Layer 7 of a small transformer language model trained on English Wikipedia (15 layers, counted from 0, width 64).
A neuron adds its activation times its output weights to the MLP's output. To switch it off is to set its activation to zero at one token and run the rest of the model.

Output weights of the MLP neurons that the questions are about. A number n stands for (n - 500) times 0.0031.
n2: 489,593,335,673,386,635,622,549,499,507,363,287,543,349,639,672,274,460,648,547,424,585,513,799,494,674,388,431,556,484,462,604,540,699,451,598,716,615,381,669,745,569,523,487,441,511,426,632,612,514,611,420,254,528,286,495,696,481,419,540,542,570,488,620
n20: 404,635,286,606,536,636,593,551,369,509,392,488,536,531,682,537,502,458,379,732,493,583,478,667,636,305,543,459,634,266,478,472,535,499,677,361,334,519,422,540,502,571,527,652,453,546,439,490,617,443,433,600,455,441,506,780,338,478,687,725,532,538,621,515
n24: 473,739,635,365,364,458,526,389,607,533,325,419,488,569,529,441,477,608,483,593,517,516,591,555,555,598,304,530,461,436,157,639,529,483,648,491,579,612,450,526,773,659,656,507,461,356,535,614,197,337,652,563,21,472,487,359,364,432,457,522,579,723,335,532
n26: 609,530,402,547,370,729,484,523,325,546,323,333,630,432,623,455,440,527,513,599,418,504,465,663,485,713,638,548,623,534,267,641,624,382,470,554,484,691,343,586,599,529,457,503,347,606,730,599,531,509,494,490,324,522,481,461,490,598,515,682,543,418,469,326
n32: 490,570,333,441,313,486,714,564,264,494,520,287,471,651,672,699,658,573,406,559,428,483,586,530,381,610,491,640,416,456,417,229,416,302,441,495,447,661,657,544,536,346,638,451,489,725,467,490,224,541,286,460,422,498,545,592,558,453,452,437,520,517,638,534
n36: 728,473,406,519,384,509,533,486,347,503,434,344,477,308,702,347,510,506,510,415,361,573,317,641,282,531,723,497,541,474,500,391,567,549,470,418,602,555,580,657,461,345,597,447,313,513,629,413,671,425,545,514,444,593,574,513,614,462,326,362,656,491,548,563
n46: 439,385,408,560,289,883,190,527,548,479,323,326,581,457,505,551,452,565,539,699,730,435,127,391,666,666,535,516,472,785,558,296,408,447,334,478,464,601,554,605,307,281,518,644,373,670,597,658,599,845,595,395,351,359,527,535,552,709,553,420,555,616,528,498
n64: 459,535,590,691,451,518,504,644,355,447,771,312,655,577,486,416,437,602,482,521,371,698,454,365,716,372,414,686,521,439,300,468,644,388,559,305,374,533,573,542,290,487,507,630,501,359,769,432,604,586,626,306,622,690,343,534,674,360,515,697,505,524,623,514
n66: 498,412,688,435,641,239,322,535,444,593,551,753,367,481,512,497,467,598,483,498,439,461,401,548,412,486,577,418,451,531,613,398,481,634,478,477,493,432,472,517,68,530,449,432,617,592,403,505,341,467,409,324,438,529,671,642,644,626,537,490,466,531,506,378
n81: 463,598,403,458,386,631,533,521,372,692,325,637,424,487,594,648,299,534,564,365,731,532,656,679,484,486,561,401,467,427,425,536,443,466,548,574,473,645,362,424,496,769,517,462,365,874,479,386,447,353,445,759,523,299,348,507,451,386,302,626,586,477,295,535
n85: 823,696,384,427,664,403,622,350,645,693,502,484,551,406,562,383,436,586,363,659,612,318,475,652,386,276,420,533,695,463,568,775,483,689,603,361,509,557,573,414,406,632,627,597,651,423,567,437,461,395,639,564,448,524,475,627,689,472,572,410,410,459,264,580
n104: 351,474,728,316,460,735,541,475,204,508,478,310,504,459,318,716,238,518,442,288,439,645,330,534,575,654,670,505,315,415,460,486,720,264,471,686,574,746,552,445,326,565,618,460,449,330,371,745,596,601,327,526,645,345,396,527,532,354,388,576,444,578,500,614
n114: 307,369,576,721,482,441,371,438,573,398,519,405,473,724,690,570,781,424,482,434,388,542,607,603,526,228,443,403,590,621,315,528,385,619,612,344,686,671,596,474,597,230,523,294,412,375,425,414,439,471,526,530,424,476,601,535,503,415,599,437,565,260,628,247
n118: 396,551,300,507,439,511,376,636,551,805,642,466,406,368,453,536,622,527,337,539,596,417,370,260,438,411,431,622,487,470,372,567,329,714,521,257,228,709,356,395,556,454,385,501,450,252,344,517,546,709,423,579,417,651,394,228,580,357,390,407,566,520,525,349
n119: 497,348,374,435,415,596,627,395,669,373,495,557,573,501,403,364,516,445,547,436,390,694,633,580,642,339,627,490,516,448,337,525,464,572,447,722,469,595,522,576,301,507,159,612,386,785,489,293,468,451,493,586,427,642,663,624,563,676,383,554,639,555,527,576
n123: 205,712,444,563,437,400,323,770,668,336,322,487,345,547,344,540,589,493,608,470,253,556,443,393,465,579,413,699,633,486,389,739,804,358,223,637,547,487,340,168,579,424,637,549,108,607,611,682,552,510,457,446,403,593,345,557,580,578,662,560,542,600,448,665

Each question names a token from some text and the token that comes next. It shows the activations a of the neurons there, in the order above. A number n stands for (n - 500) times 0.007.

Then comes g, the gradient of the next token's log-probability with respect to the MLP's output, scaled to length 1. A neuron's effect is roughly proportional to its activation times (output weights . g). A number n stands for (n - 500) times 0.0009.

"ed", then " the"
a: 494,529,495,496,485,492,524,494,486,496,500,569,750,555,477,498
g: 576,734,563,431,405,696,627,615,551,437,289,286,531,559,453,670,542,426,601,538,297,881,435,729,504,541,678,715,504,316,532,648,470,452,512,618,611,471,579,638,353,342,352,673,466,532,351,568,356,563,314,690,602,588,502,497,588,584,336,712,602,146,612,659
Which neuron, switched off, lowers the next token's probability most? n104

"ong", then "s"
a: 497,499,496,498,487,494,489,498,491,478,500,476,479,499,538,499
g: 497,750,534,389,477,590,569,528,358,461,461,833,541,599,578,555,460,337,91,395,476,734,47,421,631,748,565,620,404,409,567,339,590,667,553,542,585,470,347,375,256,744,327,670,307,598,454,479,565,567,609,405,431,462,457,539,468,491,504,412,501,572,561,508
Which neuron, switched off, lowers the next token's probability most? n114

" Ar", then "ound"
a: 496,482,632,500,498,500,500,483,500,630,498,496,478,499,499,500
g: 226,661,511,426,506,225,578,529,221,766,454,438,557,479,627,633,460,635,606,533,400,287,690,435,380,662,489,799,451,419,229,589,399,332,554,658,505,674,547,477,652,676,537,545,674,555,467,538,442,413,507,389,596,589,319,268,489,270,395,337,607,539,231,403
Which neuron, switched off, lowers the next token's probability most? n24

" the", then " app"
a: 476,476,594,500,485,495,500,476,482,476,481,500,498,485,483,683
g: 350,661,728,376,656,626,687,551,611,482,295,403,647,432,470,515,470,643,521,660,403,479,623,427,525,316,669,459,472,530,375,491,485,556,568,698,786,418,642,147,647,428,441,143,487,182,302,641,415,542,509,364,563,586,374,742,405,468,549,354,682,489,402,537
Which two neurons, each switched off alone, lower its probability most, in order? n123, n24

" R", then "ear"
a: 499,500,497,484,515,477,493,480,490,476,477,499,498,484,494,500
g: 480,613,637,539,644,449,446,581,821,281,452,538,689,362,572,405,292,308,742,510,479,562,426,183,701,420,563,332,463,325,589,541,682,623,506,602,648,287,833,512,605,474,671,576,520,384,633,563,538,671,560,567,565,480,454,228,457,506,731,527,587,649,276,480
Which neuron, switched off, lowers the next token's probability most? n81

" In", then " February"
a: 495,494,979,500,482,500,487,476,500,562,500,500,481,491,476,513
g: 168,689,460,676,437,355,336,625,640,594,514,522,479,330,546,491,414,656,702,283,482,337,533,591,267,585,396,781,503,595,271,482,700,396,467,419,623,204,481,526,691,666,412,520,732,497,744,317,775,417,499,431,432,502,360,648,565,515,432,579,388,552,426,411
Which neuron, switched off, lowers the next token's probability most? n24

"In", then " 198"
a: 499,486,910,500,483,500,488,487,497,497,494,500,507,599,476,494
g: 427,391,291,580,607,298,422,177,339,691,420,587,312,699,412,230,583,603,544,533,266,645,577,515,476,529,442,526,682,507,153,687,524,516,589,523,466,538,368,765,550,406,355,443,592,557,340,500,506,300,469,655,726,325,384,507,364,234,345,509,428,512,355,561
Which neuron, switched off, lowers the next token's probability most? n24

"s", then "ag"
a: 487,494,500,478,497,537,499,500,733,476,476,476,500,500,495,500
g: 379,574,486,450,751,385,299,526,414,550,500,427,233,479,441,312,386,529,652,216,670,158,579,343,485,462,380,723,389,370,448,628,538,542,257,530,316,519,300,296,371,552,473,497,528,559,540,646,608,542,334,434,561,532,424,657,461,268,394,864,418,307,542,591
Which neuron, switched off, lowers the next token's probability most? n66

" trad", then "ition"
a: 500,482,481,582,478,482,500,480,499,485,499,500,805,628,477,498
g: 427,525,380,673,278,545,383,489,526,320,465,812,685,443,617,495,650,555,510,382,466,339,644,447,314,525,239,380,207,624,424,784,600,524,620,541,375,555,425,409,583,503,244,546,428,569,310,473,570,347,799,550,472,631,805,408,376,498,692,663,510,415,581,335
Which neuron, switched off, lowers the next token's probability most? n114

"atch", then "m"
a: 500,491,495,553,497,478,479,476,478,500,478,503,496,482,477,500
g: 546,227,530,707,299,516,202,577,562,635,332,711,525,514,354,214,660,462,514,564,511,511,574,435,529,550,156,283,274,451,555,557,613,517,713,494,294,714,349,570,244,568,534,459,658,678,429,363,377,631,648,487,446,448,415,700,432,538,506,495,312,447,542,327
Which neuron, switched off, raises the next token's probability most? n66

" pre", then "par"
a: 500,485,546,498,508,485,499,957,494,485,498,495,482,597,479,500
g: 357,637,415,500,685,449,442,418,404,574,649,440,717,495,206,547,749,323,539,671,347,711,329,411,460,672,493,452,474,683,453,445,460,804,642,493,465,407,270,618,323,331,439,363,652,201,555,410,603,349,457,582,415,462,295,599,346,435,437,464,571,249,478,748
Which two neurons, each switched off alone, lower its probability most, in order? n64, n118

" dep", then "artment"
a: 500,478,489,476,479,495,494,584,500,495,491,485,497,498,479,500
g: 393,444,411,416,424,640,328,417,348,363,556,433,445,707,530,406,509,562,689,372,492,575,708,653,518,635,396,524,692,550,453,432,304,542,258,693,354,508,404,699,319,633,482,248,519,563,667,413,856,471,631,474,838,392,413,539,450,885,344,408,490,478,568,440
Which neuron, switched off, raises the next token's probability most? n119

"a", then " also"
a: 621,499,491,496,498,493,500,498,477,482,493,484,500,500,500,498
g: 368,667,425,489,316,510,469,433,542,657,359,508,506,420,375,766,516,374,544,631,410,657,521,602,451,676,968,365,623,557,415,621,358,784,573,659,714,474,339,608,589,422,532,504,529,463,428,585,408,600,333,816,498,473,235,247,630,328,539,477,510,624,566,643
Which neuron, switched off, lowers the next token's probability most? n2

"ual", then "-h"
a: 499,476,476,495,497,500,481,480,498,478,684,500,552,478,494,499
g: 620,456,756,386,377,587,498,634,629,455,681,596,401,421,430,334,449,385,596,508,782,335,461,406,358,440,106,476,604,497,809,339,671,527,434,429,551,339,532,526,397,557,532,533,521,625,706,446,255,717,323,471,367,565,504,617,475,601,428,402,123,563,489,705
Which neuron, switched off, raises the next token's probability most? n114

"by", then " Gl"
a: 566,614,496,499,499,493,500,498,563,476,500,476,497,477,500,476
g: 572,553,344,268,441,447,233,566,479,440,543,432,309,666,284,407,360,711,576,242,443,747,575,499,464,404,476,688,672,159,422,404,391,333,421,755,379,542,452,559,300,293,466,582,802,584,459,503,534,623,495,479,564,551,509,613,670,737,433,725,556,420,541,609
Which neuron, switched off, lowers the next token's probability most? n66

"ene", then "\","
a: 496,500,499,476,477,495,500,499,478,477,488,476,497,499,476,500
g: 322,491,516,557,533,514,597,511,550,452,304,350,601,422,714,494,601,573,322,801,253,321,247,326,512,301,622,649,479,672,324,705,540,595,465,541,712,540,607,540,375,527,693,545,474,554,606,438,410,387,681,511,344,459,618,207,606,752,613,423,181,549,390,362
Which neuron, switched off, lowers the next token's probability most? n81

" as", then " IN"
a: 479,536,486,493,582,477,490,482,476,500,496,487,487,507,498,494
g: 471,454,413,705,599,366,692,419,309,630,486,470,524,486,645,334,558,832,517,96,324,442,506,425,480,512,374,701,548,359,276,542,530,476,253,618,268,520,480,718,559,379,636,643,681,368,549,383,523,555,680,319,576,437,584,646,661,387,316,610,318,544,331,462
Which neuron, switched off, lowers the next token's probability most? n32

" James", then " Mac"
a: 489,481,500,477,499,776,500,499,486,484,486,482,476,492,500,500
g: 460,830,336,374,559,692,344,474,325,474,507,454,521,674,529,157,195,666,741,357,456,663,583,514,364,559,403,492,477,402,483,510,248,579,536,546,458,731,480,537,361,450,374,258,577,656,339,626,455,452,576,527,614,640,562,547,509,526,295,559,456,756,725,711
Which neuron, switched off, lowers the next token's probability most? n36

" was", then " comm"
a: 499,631,489,478,497,477,479,489,477,533,497,495,479,485,498,491
g: 568,446,747,563,423,434,528,686,762,562,510,552,682,607,278,599,654,324,459,497,458,433,635,439,744,478,375,351,471,555,396,432,325,403,321,595,403,219,501,536,599,461,512,276,515,628,619,779,418,485,357,594,720,176,408,331,357,524,706,600,800,463,494,552
Which neuron, switched off, raises the next token's probability most? n20

" was", then " created"
a: 492,610,476,486,478,488,478,491,480,517,488,634,499,495,495,495
g: 363,489,213,380,508,606,477,402,411,899,408,480,650,609,593,568,637,295,393,558,428,337,368,457,432,463,396,277,491,356,511,579,673,695,305,634,573,539,523,240,268,487,558,340,510,789,293,659,702,619,596,560,726,725,400,447,581,462,521,384,544,613,505,480
Which neuron, switched off, lowers the next token's probability most? n104

" pre", then "vent"
a: 500,487,506,496,476,479,499,670,500,476,496,489,500,476,482,500
g: 663,464,707,439,613,621,455,327,249,115,345,463,478,659,739,545,559,500,449,122,444,532,547,360,452,385,514,635,392,320,563,573,503,503,287,296,274,816,565,342,462,553,513,499,386,579,477,555,461,423,676,376,532,392,613,619,596,386,446,583,404,783,549,579
Which neuron, switched off, lowers the next token's probability most? n64

" F", then "O"
a: 484,495,488,493,486,494,499,590,497,485,484,499,497,482,488,486
g: 623,331,593,423,791,526,686,491,533,389,768,264,768,435,499,419,732,372,546,390,595,588,536,514,453,417,397,270,447,731,606,274,510,472,523,244,503,546,399,559,376,433,488,361,466,566,416,633,491,645,402,389,651,609,479,559,436,678,398,544,103,311,575,261
Which neuron, switched off, lowers the next token's probability most? n64

" office", then " he"
a: 500,586,477,477,499,492,499,476,553,494,491,497,636,490,490,478
g: 530,742,657,607,651,507,717,501,247,136,265,479,653,503,592,384,646,495,295,603,526,599,589,607,802,434,424,493,473,566,485,430,687,662,702,503,481,561,456,488,545,445,315,426,480,610,598,597,582,507,741,543,326,300,646,374,244,544,222,301,454,533,406,547
Which neuron, switched off, raises the next token's probability most? n66

" War", then " II"
a: 478,554,493,498,500,502,498,491,491,491,499,482,480,478,498,483
g: 415,323,654,480,486,413,553,475,286,353,498,461,555,513,334,595,468,817,782,449,453,528,667,454,600,540,716,423,614,568,433,302,654,614,431,338,458,747,562,396,653,253,533,246,585,768,589,408,497,222,393,348,553,358,791,412,524,615,685,495,382,612,562,382
Which neuron, switched off, raises the next token's probability most? n20

"atural", then " ch"
a: 500,483,491,480,485,489,500,504,476,476,546,500,498,476,575,497
g: 435,346,624,434,620,326,671,649,561,831,716,454,524,395,440,444,502,505,105,511,492,548,676,408,495,379,492,273,497,505,350,301,512,377,449,559,498,409,796,315,459,347,626,453,675,332,592,439,606,432,368,536,451,683,678,377,405,582,848,482,319,603,399,402
Which neuron, switched off, lowers the next token's probability most? n81